Layer 7 of a small transformer language model trained on English Wikipedia (10 layers, counted from 0, width 96).
A neuron's activation on a vector x is SiLU(gate . x) times (in . x), where the dot is the dot product.

Input weights of the MLP neurons that the questions are about. A number n stands for n times 0.0014.
n11 gate: -140 7 -40 10 18 134 -129 -130 78 -125 88 142 -71 148 -177 230 -242 -72 56 134 39 78 -53 10 17 -24 -75 21 -113 -237 166 96 -10 -127 10 93 -31 31 255 35 159 46 -24 -242 -84 32 -93 -102 -35 -155 33 29 133 -81 171 11 -24 -21 -273 115 -4 -99 -102 132 0 122 59 217 0 -14 -115 60 14 117 106 77 204 32 34 -21 19 -14 7 180 42 144 159 105 -183 175 179 0 177 149 119 -24
n69 gate: -21 -74 97 -187 47 153 125 225 93 -216 -111 263 108 -188 -49 39 3 146 71 180 -78 362 -29 -7 48 39 11 14 -14 124 0 -119 120 182 -66 -113 -7 -32 131 -21 104 171 -288 100 -18 125 39 24 99 48 81 112 100 -100 -131 -126 -73 -150 211 -164 -18 42 46 47 -10 -76 159 58 -54 -11 -7 148 41 210 11 7 -98 -18 -177 212 72 -163 -56 -61 -186 -29 -119 -32 72 -10 -58 14 -29 -70 -14 217
n85 gate: -141 -119 -269 -60 48 6 105 54 -47 -87 -91 -173 93 -32 159 132 -107 -221 145 51 -24 -112 149 36 91 60 -187 206 -155 120 -33 -58 -10 -148 -46 178 -158 -73 -42 -3 183 185 56 87 -104 13 -50 -75 57 -113 162 -68 -77 -7 -20 -105 20 -36 -59 -110 14 105 91 16 -49 84 -3 -48 191 -126 57 -136 39 -10 7 50 -56 20 -75 -147 -15 130 -53 -10 -122 -300 -60 90 -64 132 62 -104 319 -23 70 99
n99 gate: 8 -140 28 63 48 45 -7 83 75 118 -52 56 -131 163 101 56 -77 -53 79 64 -24 56 -103 209 -27 211 108 75 4 -149 47 108 -296 283 205 93 -104 -59 88 -161 139 122 132 43 71 47 -159 65 31 -249 86 -168 8 95 -315 -103 -23 189 8 157 8 -31 103 93 -154 4 391 136 32 -279 -227 7 -122 204 40 102 -156 227 -115 -27 -105 -100 -46 -91 139 99 -4 82 59 223 8 146 44 -82 -134 136
n137 gate: -105 -40 -27 -54 -27 87 74 160 44 91 -65 21 -44 221 0 -78 -165 -70 -64 -146 -20 -7 137 80 194 -245 58 -92 10 10 -20 -215 -94 -67 -143 48 -83 57 -13 -148 116 -34 -63 51 -37 27 -73 102 165 13 -77 48 -122 -102 226 58 227 93 194 -31 75 -242 -227 102 59 56 -188 83 3 77 13 -67 121 137 3 54 -77 92 149 30 6 -148 225 160 -106 92 -160 206 139 -140 100 -10 -27 20 3 33
n156 gate: 41 13 88 316 -7 -141 -19 292 -351 41 62 59 -38 118 -3 -69 55 -25 -24 -29 3 -132 128 -131 -23 -10 -52 -86 172 -7 -37 -118 88 172 54 0 -7 -112 199 -92 24 27 14 -164 229 -14 -105 120 -119 43 62 -115 82 34 24 -169 -210 -157 67 84 24 -40 -55 29 40 33 -173 -59 87 189 20 178 -60 73 -83 -55 -98 -69 177 68 -3 59 -80 -165 -97 -199 -27 0 -41 -66 122 -86 159 74 -20 239
n187 gate: -57 -48 103 8 -161 -188 -161 167 -167 60 145 65 -73 -84 -235 -153 -74 19 8 80 34 227 -198 -119 7 -203 -107 153 171 -75 -105 61 -37 205 119 -124 93 -56 165 -23 -4 -15 -86 -151 136 -46 52 -162 4 -116 -47 254 -38 111 57 149 -63 152 210 -143 126 -74 83 50 -129 91 188 -85 27 7 -68 290 -59 58 96 68 86 229 -129 75 -91 -119 89 255 107 46 -146 -128 -61 80 58 189 260 -105 -72 30
n203 gate: -94 -35 17 -93 99 270 85 -4 59 222 63 0 14 -45 128 75 -66 36 -102 -198 -16 20 130 -123 -8 -120 -119 51 166 109 66 51 -155 -204 -219 -8 -54 -8 126 97 -48 259 54 63 180 55 286 255 -27 23 171 -159 -145 -43 -172 0 -194 12 38 -261 -131 119 141 -74 111 -4 -62 116 -24 131 140 -11 -27 -87 28 86 -108 -83 15 -19 94 56 115 -181 -91 -110 417 -117 -43 124 88 -27 -131 -182 -117 327
n229 gate: -140 34 -21 -186 -149 -62 42 189 -213 37 134 117 69 108 24 176 -33 169 -92 33 48 -7 145 70 23 -169 55 110 -100 44 139 -21 -149 67 17 -164 -67 -221 116 31 149 120 -47 -109 -161 -199 7 169 133 115 32 -146 7 -296 17 45 163 20 10 -18 -131 104 -38 199 237 -13 92 42 59 -3 78 -120 -235 118 -93 -140 24 -21 90 -122 113 -49 -50 113 -76 -17 10 -51 69 -59 174 3 128 -10 -140 -64
n236 gate: 197 -155 -32 166 -98 6 105 34 -61 27 -98 -58 59 58 139 111 104 21 -104 42 -74 -14 57 -30 -143 160 132 81 -84 77 40 41 -126 -43 112 -106 -36 100 10 47 108 -30 139 104 17 -17 -188 -166 -137 -39 -70 41 -87 -243 -50 -473 42 -177 26 179 125 56 107 19 131 19 10 -184 -75 23 47 -19 -71 3 132 -127 -53 0 -72 190 -86 -205 -75 -54 -57 148 3 -37 111 39 0 -3 -169 176 -57 138
n240 gate: 21 -51 -73 -126 -115 -132 111 93 83 -27 121 -299 -19 -56 -41 80 -61 4 34 131 -62 10 -326 20 -17 89 -136 239 149 -34 201 -205 -85 125 -17 127 -13 41 67 7 132 79 14 -175 -196 66 122 -87 -7 -195 -52 -108 -52 94 -58 -66 -27 77 -211 -113 184 20 -14 191 -60 -3 31 -140 -42 -173 38 -88 -140 35 160 175 -102 45 118 130 114 -165 -104 -107 -100 24 -10 -99 -111 7 109 89 -14 167 -161 -14
n11 in: 118 113 158 -136 35 157 32 11 96 -19 -100 54 35 48 173 8 34 -106 88 -73 -19 -229 154 -112 -141 4 73 12 111 -178 15 12 223 49 -180 -8 52 -235 74 -30 73 -157 56 91 -164 -103 -94 0 -11 -197 -40 -140 -50 161 80 85 -230 112 -182 121 -8 224 -130 97 26 162 49 47 -19 45 133 50 -151 -15 50 34 207 239 -67 -125 46 -23 -37 -50 -65 -61 361 65 -276 -48 -47 -137 189 38 -304 270
n69 in: 62 22 -194 73 19 147 281 -29 -77 -7 22 -104 -3 -18 199 -103 -16 98 216 -214 158 19 -15 151 25 -131 -4 -26 -218 -91 112 -111 -29 54 -29 131 -223 117 -157 -200 -104 -81 0 -7 48 -26 29 157 4 -155 -115 48 -62 -107 146 -107 -246 50 57 -113 4 54 40 200 -139 184 146 19 -52 -108 -142 -94 39 -141 204 -22 -257 -7 215 87 -118 75 104 -133 -114 114 -47 -40 -48 -70 -11 275 -7 87 194 14
n85 in: 21 204 47 166 -90 -14 -206 200 97 188 14 -94 53 34 14 39 -177 0 -157 106 57 -51 -61 -3 -111 -14 -238 -18 -61 127 21 50 -63 -74 196 -127 150 -103 -194 149 -115 68 -151 231 103 50 116 -128 -82 -61 -71 4 146 54 -135 -68 -132 -185 -76 -99 -58 307 107 7 52 110 -141 -65 -62 95 138 -121 128 137 83 35 -28 14 157 42 131 -305 115 118 -68 -36 -105 -181 -50 -130 138 32 -36 -18 25 80
n99 in: -47 153 -267 -14 -18 -114 55 246 -105 50 15 -201 -13 -14 18 87 125 -4 87 -93 173 -29 -47 170 -10 47 176 -25 -11 147 107 237 18 39 64 170 195 129 -77 -32 -106 137 -192 213 217 -51 -36 -28 14 -131 10 -95 -54 33 -94 -4 179 -14 260 -122 -84 -11 130 -61 -201 3 -14 -92 0 -114 43 -61 -175 -125 -40 -209 -96 -44 -7 68 133 -44 124 44 55 -14 -96 -230 203 225 70 -90 197 -143 -54 11
n137 in: -264 -59 19 49 -172 219 -77 -110 128 -81 -96 -249 159 -81 -181 -71 250 -69 67 3 -53 61 92 -3 294 -210 -268 -25 14 -21 0 -75 241 -263 152 25 0 -7 38 0 135 106 101 -53 -88 -110 94 -202 -190 44 43 -25 -141 -21 -77 182 195 -14 10 58 -100 69 -25 -146 86 -31 -53 -47 93 -14 7 57 89 32 96 -46 -73 4 59 84 78 122 3 39 -199 32 45 -53 159 -200 -14 -21 89 70 25 24
n156 in: -47 16 55 19 -70 33 247 -174 -28 206 -92 -137 -99 76 115 168 -159 103 -123 -45 -3 -16 -41 -102 125 194 41 -63 76 -153 -174 -143 -53 -3 -80 103 19 38 -37 -53 57 9 -37 -60 -110 104 -43 15 -9 184 104 -35 151 86 -166 -114 162 -62 -86 77 -73 74 0 50 61 -173 -203 -147 38 12 19 125 -52 243 -29 188 -44 60 -77 13 -29 13 83 108 -63 -63 -31 85 -209 -112 67 145 -16 16 88 -99
n187 in: 41 20 12 -201 -14 52 88 -65 117 37 183 87 -3 26 -112 14 91 49 -158 98 76 195 -69 71 -206 116 330 -118 -86 37 48 52 102 111 -47 196 37 -44 50 48 80 -179 169 65 -21 -17 -30 -120 218 -36 -65 63 192 -111 198 -14 33 97 -10 -11 -83 -57 134 -177 -114 -136 20 -56 -77 7 228 -3 -27 90 -253 7 85 104 -104 27 -209 -122 -104 -128 17 -138 -61 171 10 -92 49 -158 21 -271 7 -20
n203 in: -338 -7 -15 -27 -263 -82 -149 -69 -144 44 69 -93 230 -135 -44 72 -21 -11 24 232 212 233 -210 54 -103 98 -215 152 3 -68 -206 -180 -85 50 13 140 198 24 -23 82 -176 0 -13 85 31 7 -3 33 -78 49 81 118 -116 -72 48 14 103 -67 -63 39 -69 -137 96 -58 47 -13 34 240 -7 64 17 -58 -169 118 97 -24 -41 -24 -107 -85 120 143 -171 86 21 -17 111 -119 -103 -30 -7 38 -62 -142 -119 71
n229 in: -129 -75 105 29 40 -48 -89 40 98 -7 264 22 166 21 64 80 35 144 123 -38 54 121 -22 -92 -119 -114 22 -131 -4 57 46 -25 -11 -4 -138 18 -11 172 -56 -129 -113 -191 -195 -79 126 -83 -316 270 -32 -145 -3 -194 22 25 115 -58 119 148 -70 148 -22 -85 -47 -220 123 31 97 22 33 -174 -193 -191 199 -29 -236 -22 -149 44 60 -61 106 33 123 -101 -189 -4 -46 -50 -217 280 -85 144 -33 85 39 0
n236 in: -44 67 -166 -112 -38 36 -116 158 -82 -109 -24 -31 -129 148 -280 -58 0 186 24 124 -3 10 -203 7 -26 7 128 -117 65 -139 68 -128 -57 -201 44 24 37 7 50 54 -7 -109 -155 85 -270 -137 -162 -116 139 92 49 -156 85 -17 55 -131 3 -221 143 98 -14 -84 161 -19 57 -73 54 -24 76 -161 20 100 0 52 238 -88 57 -258 160 -203 69 -209 -57 10 89 151 -88 -61 7 128 17 -58 -7 -159 10 -60
n240 in: 86 -3 -97 68 164 195 -52 21 -107 -96 104 94 16 -43 -116 -14 -31 67 38 138 -52 -175 250 -24 67 -27 38 -83 -184 65 65 136 51 -37 132 102 34 130 -177 -120 118 -124 27 45 -17 93 37 198 -89 -7 85 74 -248 45 -165 157 -34 0 -54 -39 10 -74 -55 -104 -138 -13 154 -14 -70 217 89 160 -20 21 -7 -27 143 -254 44 113 191 -305 -118 62 -24 142 14 165 -173 -86 130 -7 -206 140 131 -64

Each question shows a token from some text and the vector x that enters the MLP there. A number n stands for n times 0.0061.

".": -5 114 141 -35 -26 32 92 -56 -44 44 -90 -18 -34 -120 -63 23 282 120 3 13 138 46 -17 -12 -17 -61 20 30 -39 -29 62 -19 -35 -10 -45 -60 -22 55 -230 -14 21 20 -87 -40 -55 -168 74 -65 103 106 99 -20 17 30 -20 -50 101 -72 -17 -73 -57 -72 3 -27 38 -86 82 59 -144 -58 -40 -22 -40 83 54 130 -88 -11 60 33 261 -11 -56 11 37 20 -64 -49 -14 -110 31 124 38 -16 3 -124
Which neuron lights up most? n69

" had": -12 48 85 -165 66 38 53 -162 -126 -71 -151 -165 -112 -157 -54 -17 232 -73 13 3 13 16 -40 -105 56 -120 -6 -173 -24 -50 92 -103 21 141 12 -7 -13 -27 -49 -137 31 101 141 -86 -194 95 18 129 -69 -58 -67 -1 -24 21 31 -9 43 0 -38 37 45 -93 60 56 -56 21 109 59 17 10 130 113 -121 -18 66 186 -130 -14 -28 81 256 75 36 -98 -179 8 -18 -11 -130 -61 36 -19 -73 39 27 -66
The two highest activations, in order: n240, n69

"ful": 147 74 96 -13 8 113 -32 -8 -27 -8 33 -67 142 -182 99 -59 289 -26 -78 -16 53 107 -85 1 57 40 -69 19 -37 41 41 11 41 -29 -59 -50 13 23 -152 45 -133 25 -37 42 -135 -2 174 34 43 -73 -160 -29 126 -2 14 44 -18 -64 36 30 94 -2 -140 -22 -126 -49 182 67 14 -64 -2 48 -26 -30 -40 -3 7 -27 -40 -2 231 -69 54 112 -60 47 3 41 34 59 17 83 58 95 -93 -24
Which neuron lights up most? n69

"ound": 45 68 158 -69 43 141 -3 51 130 80 -182 -159 -40 -222 48 60 170 127 8 147 30 -45 -2 95 -66 -21 57 -7 74 54 -12 47 31 72 -144 -8 -34 -23 33 55 94 73 5 -28 -64 43 -89 175 -135 -188 45 -29 -57 -111 27 -30 57 10 89 64 4 53 17 -41 -49 -19 132 -192 49 -148 152 -34 -96 -72 -141 -36 202 -122 56 -258 56 7 -51 -73 36 81 -140 92 46 -49 -42 149 21 -30 -70 64
Which three neurons fire most, strongest first? n99, n229, n236

",": 8 98 26 -16 -1 78 106 24 95 6 17 -13 -163 -160 -16 -105 361 36 25 -81 120 22 7 78 31 81 10 13 10 91 -35 47 -56 55 56 -38 64 -35 -106 -27 -96 -4 -15 42 -16 -42 75 -1 -5 -1 91 40 -75 -35 20 32 29 -58 -63 -4 11 -86 -10 68 10 -28 110 34 -62 45 55 -84 8 -16 71 90 -40 58 60 -53 161 -30 3 2 -68 2 -16 -8 -8 -118 9 -59 -35 1 -46 -73
The most active neuron and its activation: n156, at about 0.18

"lo": -62 82 146 -50 127 -197 -63 -19 74 -27 162 -9 5 -182 -58 98 87 -43 39 16 -18 -2 81 43 53 -84 -21 207 38 -73 -103 -32 137 -7 150 -49 -5 34 -113 16 38 58 63 20 -139 53 -41 14 -223 -132 4 -245 -98 -42 20 -62 51 -1 59 122 -93 108 -48 -142 -92 0 256 94 133 -7 -151 -57 -110 18 41 -225 25 57 -34 -85 99 -106 18 27 -142 61 -55 87 131 53 -199 -108 -49 -121 -159 81
Which three neurons fire most, strongest first? n99, n229, n156

"os": -113 57 38 -105 34 60 -47 171 29 94 127 -52 56 -150 121 145 110 -13 69 -37 107 -69 -43 -13 60 122 -63 -26 80 81 -134 30 73 -102 127 75 18 -45 -20 199 -133 109 -63 47 -69 -186 49 71 -120 -110 47 104 -45 163 -63 -97 123 12 70 -5 -130 15 100 -218 33 46 76 136 79 -44 17 183 99 12 35 -112 -44 56 -100 -269 35 -39 217 -9 -126 75 88 93 -89 -139 1 32 -116 -191 -1 27
The two highest activations, in order: n203, n85

"ec": -71 58 102 90 9 103 119 -39 40 87 -34 -142 -90 -45 130 31 10 91 191 9 -194 -133 142 13 21 -76 -27 72 447 -20 -42 33 -89 135 151 8 -1 -142 92 -27 -119 -72 -1 -210 -28 -13 -163 65 -194 126 32 17 48 46 173 2 -113 27 31 33 0 -124 -122 -90 -3 79 113 38 -47 -56 16 41 95 -56 35 -35 32 -67 -73 60 -168 -94 61 -166 44 37 -161 118 107 -64 48 -38 65 -81 -112 62
The most active neuron and its activation: n85, at about 0.41

"I": 59 5 78 -28 -38 -68 41 126 72 37 -50 -85 66 14 89 -121 22 -27 18 -22 19 -30 -77 -194 -134 -102 -39 -61 -94 88 135 -55 111 30 152 -34 75 -80 -232 -69 43 -66 -95 60 -145 362 11 -73 -91 -68 -54 120 -37 -53 68 -89 -33 -52 257 -50 0 120 110 18 44 -2 -92 89 -187 67 -68 -250 -101 49 167 -83 18 -78 -37 28 291 -3 -3 -133 -68 -87 -22 124 -13 27 6 59 7 -46 66 49
The most active neuron and its activation: n69, at about 1.7

" E": 15 102 260 -72 76 -21 160 -258 78 -131 -9 -13 64 -100 172 -47 -65 -15 44 -199 59 -92 -106 108 -59 -58 -49 202 0 -96 -19 106 -8 -15 94 62 91 29 -309 38 19 -31 -29 -105 26 154 24 -16 -82 100 35 7 119 -71 54 -8 109 19 -17 -71 -85 2 -67 -42 89 -185 5 55 -49 112 24 -139 -122 -128 68 95 -6 -14 -17 -58 6 30 -104 36 56 33 -15 -43 -101 -72 -103 -59 19 53 5 17
The two highest activations, in order: n236, n99

"v": -65 6 -115 38 -31 -154 117 11 -11 -8 -169 33 -116 -214 6 -171 32 -58 -134 -112 -157 38 11 -66 78 -130 -4 23 -104 -123 -34 42 -76 41 69 -158 2 98 -168 -205 -133 48 -47 287 -181 -48 14 14 -68 -115 -3 3 63 12 -302 127 47 -59 -50 -95 17 257 42 -52 -19 -71 -101 109 58 142 -1 81 -99 -57 -51 -82 -142 -1 -25 -140 -130 89 87 108 77 97 119 -18 -19 -51 88 -24 33 14 -162 -58
Which neuron lights up most? n236

"te": 20 138 212 128 52 -44 74 7 -46 -32 148 34 9 -135 -77 184 169 -25 124 55 -32 -183 -115 -86 58 -88 -141 166 120 -13 -43 -111 -23 -50 82 10 53 37 -101 135 -165 139 53 43 -90 96 -33 97 -35 -10 -212 -84 -24 66 98 -248 -48 78 -29 -21 -11 50 34 38 64 -92 120 41 55 -49 -116 90 -3 -101 29 -155 -13 87 -86 40 50 -78 -43 -74 -186 101 -21 25 67 100 -57 -151 -10 -6 -120 125
Which neuron lights up most? n203

" time": 80 -87 121 -7 66 64 -23 -85 -61 68 155 -109 64 -152 48 -43 242 -44 26 -8 49 -40 -14 17 191 2 -48 4 23 -37 11 -12 -62 -43 -53 -171 26 -109 -97 44 -41 -134 51 -145 -47 -36 -60 -108 88 -44 30 -56 -30 14 152 -124 0 60 -104 26 10 -1 -84 49 -46 -66 40 71 -19 18 -17 73 -95 -6 -44 -79 -24 18 -16 -54 367 -45 60 51 11 -103 44 -5 19 -127 29 135 -86 -26 69 -79
Which neuron lights up most? n99

" and": -17 -45 145 -25 10 34 53 -3 -27 -35 8 96 -59 -121 -50 -43 331 -68 20 -5 59 27 25 -72 20 69 49 73 -62 -82 -17 -53 -33 178 35 -48 -2 -14 -35 -170 -98 -44 65 -15 26 65 40 -44 116 25 -4 -110 -73 46 19 -84 33 -34 4 -45 -12 42 -30 34 -49 16 -15 59 -10 67 3 15 -71 -32 -46 -65 -20 -50 71 62 268 -117 22 -48 -59 -38 12 92 -75 -125 -10 -9 56 -47 31 -68
Which neuron lights up most? n69

" we": 99 121 188 6 112 47 131 -91 -116 -72 56 -102 -21 -108 -43 68 94 113 139 50 31 100 -15 -39 157 -50 -31 119 -41 -153 80 -9 45 -7 69 114 3 36 -101 -120 -66 -31 35 -207 2 137 2 26 -82 -142 -55 -128 12 56 -59 -6 38 17 -65 76 77 71 198 -135 -189 4 -180 53 103 60 -127 -138 -118 -103 103 -18 -186 62 -94 -55 160 43 55 -131 17 47 -63 34 -47 156 -73 -85 51 -68 -115 165
Which neuron lights up most? n99

"ream": 83 -17 172 70 -148 222 4 154 91 -86 -100 -84 91 -87 170 79 143 -25 -53 73 -62 -2 -50 34 127 -37 -43 -99 12 39 71 -43 53 33 -137 -248 -44 -77 -112 -75 29 -18 90 -55 -146 -54 56 -17 -128 -274 104 -3 80 -139 -10 -24 -38 -20 -36 30 86 -21 14 -30 32 -11 131 101 44 -91 -2 -55 13 99 44 25 121 119 -14 -223 143 20 47 85 -102 -33 131 63 -60 50 -9 -39 -98 -92 29 -139
The two highest activations, in order: n11, n229

" h": -6 117 213 -5 88 -138 224 -21 70 122 99 90 7 -167 -27 1 18 67 -7 -143 -58 133 132 11 -4 -103 -44 84 65 -110 -112 -47 -28 -59 -41 24 51 -6 9 -18 62 14 -134 13 -42 52 132 -33 -82 11 53 -29 -97 28 -158 -31 67 -40 18 173 121 19 -37 -310 185 1 76 -112 136 115 -68 -2 -45 -11 81 -67 20 19 8 -191 50 108 41 -46 104 20 -57 69 -69 -115 -26 95 124 114 68 -89
Which neuron lights up most? n99

" belie": -66 171 18 4 126 42 104 -90 -79 -291 -42 -204 81 61 129 189 123 82 -8 -109 -14 147 -76 -164 69 -125 -3 -56 -51 15 -25 63 -28 17 63 7 39 -103 129 -157 -83 -40 -66 62 30 -32 52 -64 -30 15 -103 -148 -184 207 20 -47 128 -88 -7 203 -38 52 -41 -115 19 -115 18 35 -85 -20 1 -194 -66 -36 152 27 -14 -64 0 -267 26 -44 67 -206 -174 25 -123 -9 -44 43 35 -87 -82 56 -136 86
Which neuron lights up most? n236

"h": -203 -69 111 177 -174 -61 63 -75 81 -28 29 22 -23 -190 207 -196 78 43 52 -28 -81 16 67 27 175 -198 -171 55 -42 -151 -51 -142 9 52 -70 -114 95 -142 25 74 -34 33 69 -17 -91 33 -9 -14 14 -33 65 76 76 -58 -37 134 31 -79 -142 -66 128 -30 -3 -169 38 -105 -48 163 80 32 42 -78 12 177 -20 78 65 -25 -113 -141 12 -17 19 137 -7 61 -155 59 28 -204 78 -27 140 169 62 -55
The most active neuron and its activation: n137, at about 2.8

".\n\n": -37 71 182 -8 2 90 92 -21 -95 43 -86 27 35 -120 24 22 250 -2 12 39 -65 -4 -50 69 -18 24 27 17 -7 5 39 -26 5 -79 8 -69 -84 -30 -42 -25 -40 -37 -50 -57 -47 -129 11 -66 151 98 132 -135 -44 29 42 -32 37 -54 -22 37 -43 -7 -10 81 16 -60 44 8 -61 92 15 33 -43 41 -40 116 -45 25 59 57 374 -53 -12 9 161 132 -32 -58 12 1 65 115 26 -12 1 -182
Which neuron lights up most? n240

" the": -48 39 138 8 -13 44 12 -3 -55 14 -132 41 -83 25 4 -5 352 -42 14 8 -22 34 23 73 -47 -18 13 65 -21 43 5 -30 -22 -15 -10 12 -18 -90 69 -3 -35 32 -44 20 -32 -93 2 -56 56 63 -27 -112 -52 42 17 44 23 -8 12 -10 0 -22 -17 -46 26 -257 -4 -40 53 42 -21 37 -24 -48 3 69 -10 12 22 68 289 27 10 -47 88 -42 8 -20 3 15 -12 4 12 -14 -31 -27
Which neuron lights up most? n85

"age": 12 7 15 -75 99 96 -21 240 101 65 -133 -60 102 -91 79 51 251 -49 -7 167 8 51 64 8 -65 -26 2 -101 -48 41 -40 -28 -1 28 -64 -81 212 56 -71 58 69 -141 138 125 -90 -139 -104 -132 2 -154 -45 -47 23 55 -85 -186 -40 31 62 -9 92 -14 73 -29 50 196 -16 -76 87 -93 -12 -86 39 -2 71 -56 40 22 -83 -70 180 -30 -15 6 78 97 105 31 -21 -158 33 11 -36 -60 40 15
Which neuron lights up most? n236

"ire": 83 102 0 -17 47 40 -36 2 -32 107 -107 -67 115 -174 55 10 303 30 29 -1 -66 -56 -82 -88 -63 -41 25 -57 -46 -9 -87 -39 98 37 37 132 83 -27 -83 -122 -82 24 85 84 -132 46 -42 -55 120 98 112 80 2 -12 -27 6 54 37 73 -51 -32 97 125 5 -161 -37 108 -49 101 -237 13 8 -22 -106 111 -105 -50 -51 -48 -8 48 -50 84 -187 53 148 -15 -24 -98 -84 9 -25 -85 -15 72 -50
Which three neurons fire most, strongest first? n69, n236, n229

"ics": -93 -33 196 -21 -45 40 96 75 -4 62 -52 8 109 -108 -21 -68 282 16 31 57 -17 34 -40 20 105 54 -5 -41 -21 143 21 15 44 -41 25 -56 86 81 -124 176 -31 -100 -125 67 -33 -86 -21 -92 -117 -10 -164 55 -123 24 -152 -131 26 -14 22 -110 63 -14 43 -3 -73 -5 -57 107 -27 -46 21 -123 27 -33 53 -26 2 67 -63 6 224 -23 -109 -37 66 137 -56 -27 6 -24 -31 62 121 47 25 -15
Which neuron lights up most? n156

" He": 29 49 176 -61 142 3 279 -68 -21 -27 -46 27 25 -34 -15 28 137 31 16 -68 119 62 11 100 1 -115 -63 -45 -102 -46 -23 -75 13 89 23 -49 24 -46 -224 -67 -130 14 5 -50 -62 9 -34 -135 -13 -12 -24 -115 -83 -21 124 -71 12 153 -173 127 -55 48 13 -129 80 -3 -127 -12 -33 117 1 -6 -163 -10 83 83 -215 59 -49 64 201 114 -89 -28 -5 54 -53 64 -34 89 47 -74 227 8 11 -9
Which three neurons fire most, strongest first? n229, n236, n156

"ir": -3 -25 83 53 146 -133 22 127 81 64 69 -140 -86 -96 95 113 77 86 42 36 -18 -67 25 -38 -52 -38 -31 47 1 -80 -188 186 74 -54 8 41 -129 -260 112 -70 18 169 -41 82 -24 66 24 -94 -184 -46 -16 29 151 -45 -134 136 84 -198 232 -17 -128 178 127 -28 -70 205 6 48 -36 -114 47 40 99 1 -155 -31 -118 -83 -93 -53 -4 109 24 -308 -163 -36 147 117 52 -33 -1 115 110 35 6 55
Which neuron lights up most? n85

"pec": 61 -93 37 52 60 102 178 127 105 97 -91 -173 117 -41 -2 97 177 -22 -89 47 -21 -123 -39 30 106 19 -39 58 84 25 -11 9 -34 -2 260 46 -88 -104 195 51 -225 22 31 -51 -23 24 -39 57 -63 -45 -134 -257 104 -58 -65 -54 -34 36 117 80 -89 76 -31 -64 97 -19 4 -2 15 145 -48 10 -153 -99 56 -4 -95 -5 -62 -42 -61 1 191 -27 33 -26 -100 121 -80 216 -121 96 -121 57 111 77
Which neuron lights up most? n99

" season": 119 145 231 -159 -43 -39 -6 -36 9 31 271 -38 36 -43 68 4 235 5 34 24 -17 -50 133 28 -9 -57 -110 49 53 13 103 -62 -59 -120 52 -105 109 56 -7 173 -101 -148 67 -12 -126 22 63 10 -49 65 -70 -82 -41 -40 -14 27 83 13 -76 44 -43 46 115 4 124 22 158 9 54 -77 46 10 -104 67 6 -74 48 -80 -26 78 172 -41 -12 36 -30 -82 -40 18 44 -19 -102 78 50 -113 -24 -225
Which neuron lights up most? n229

"is": 63 14 79 1 -26 65 -40 -33 -50 40 175 -183 10 -203 132 10 135 217 33 89 4 -49 -73 31 52 -16 3 9 56 8 -78 -81 -182 -120 111 236 -188 -152 -13 -4 73 13 151 -19 -140 157 -52 -1 -109 -138 80 92 -51 52 -1 19 -18 -11 97 -100 -9 -23 102 -67 106 -13 7 68 55 -170 35 -109 117 -71 -75 -258 -54 -25 -72 173 -8 -157 86 -162 -91 -15 -208 55 -114 56 192 17 123 17 -147 32
Which neuron lights up most? n240

" f": 142 87 224 -41 -53 -92 75 -83 162 -29 65 -141 0 -111 99 -15 49 102 -64 -147 -25 80 50 -44 35 -79 14 36 -18 -97 -30 -78 42 28 51 36 100 10 -127 -27 57 -103 -23 -14 16 -77 -27 7 -63 -2 -48 -147 -8 -36 85 -28 37 -81 -93 150 -19 -38 31 -223 117 2 79 -13 27 272 -97 194 17 -309 27 96 -1 28 -42 -128 -39 -6 31 21 126 47 72 38 156 -36 94 115 34 156 -62 -220
Which three neurons fire most, strongest first? n99, n85, n203

"D": 39 39 269 -125 -56 -24 55 76 191 67 -32 101 -65 -84 -87 101 -14 127 70 -121 -86 -60 118 58 72 -38 -6 115 15 159 52 102 -37 96 92 -145 78 -39 -345 67 -103 139 -167 29 -60 -14 -33 200 -28 6 -10 -40 -99 -86 -64 73 45 -2 -146 -9 36 54 130 -131 3 -6 -57 -11 -74 12 -31 72 -151 -87 89 -106 63 0 20 -107 124 50 -78 -77 -7 -10 29 6 -98 114 -69 87 34 -7 -77 -19
The most active neuron and its activation: n229, at about 1

" H": -69 51 311 -49 129 -9 277 -77 85 86 22 59 -6 -34 24 -24 -21 -17 32 -181 56 37 22 14 -19 -67 -90 160 -73 -111 64 -9 -72 -59 -37 40 53 -6 -254 -74 -104 16 61 -143 -95 97 -24 8 -79 36 24 72 -21 22 -48 -24 -34 -68 8 9 107 -13 30 -195 96 45 3 -18 116 44 7 -105 -63 73 58 -54 90 -34 139 -120 31 52 0 -37 165 54 -158 -17 -13 -108 7 98 92 -44 71 -83
Which neuron lights up most? n99

" control": 2 -44 177 -65 129 35 -28 127 4 83 -19 -46 114 -258 20 49 199 -75 -80 174 -48 -8 57 -2 103 17 52 33 123 93 -36 25 126 48 43 91 42 9 -21 -11 104 -89 -56 -74 59 87 67 31 -144 -5 -107 130 49 -12 57 -40 66 -51 -2 -87 91 -82 7 -74 -111 -54 22 -184 24 -3 -90 -198 -86 -15 144 -214 65 164 -153 -126 162 74 -76 -90 10 -49 -31 -7 -66 -123 47 148 -41 70 75 0
The most active neuron and its activation: n240, at about 0.31

"ical": -8 -37 65 -94 -61 20 56 74 181 52 -111 -86 29 -8 -62 -140 197 20 -42 127 -193 81 30 -130 112 5 67 24 32 150 6 161 61 -33 14 1 -9 -123 2 171 -117 -18 -29 134 -34 -12 67 -34 -39 -25 -25 3 -94 -56 46 15 -51 119 160 -38 127 29 -290 -25 -95 25 60 151 47 -27 152 -84 21 -112 29 -111 30 18 -10 21 235 9 -21 -68 -111 139 -183 31 -84 -196 100 19 57 50 -8 -18
The two highest activations, in order: n137, n156

"asing": -45 9 62 -111 57 -63 -46 -28 64 -84 -33 43 58 -228 25 92 297 32 -96 -43 -9 -26 -117 -7 -42 47 24 -109 -13 136 68 -75 81 -11 1 58 -78 12 -71 -83 30 42 31 44 -81 -21 9 119 87 -63 -190 -18 -51 104 -46 29 -39 -23 -92 36 69 -32 -95 70 -133 -69 55 -5 50 -39 -77 26 -38 90 110 -94 58 47 -123 -96 196 -160 90 -29 -29 114 -90 91 10 -16 83 55 -111 -33 -16 -10
Which neuron lights up most? n240

"ity": 77 68 52 -82 75 45 3 43 45 -11 0 -104 164 -87 5 -73 268 -99 10 74 -20 100 35 -66 119 51 -47 53 48 105 -37 15 102 -42 9 26 193 144 6 21 -61 -172 35 79 28 -49 96 -117 -42 -38 -99 66 4 -68 -81 -44 -28 -25 21 -30 54 82 12 22 -65 113 -71 48 120 26 -96 -98 97 31 88 -15 2 42 -7 -34 297 -139 48 16 98 96 8 12 22 -187 42 -52 72 -20 51 74
Which neuron lights up most? n156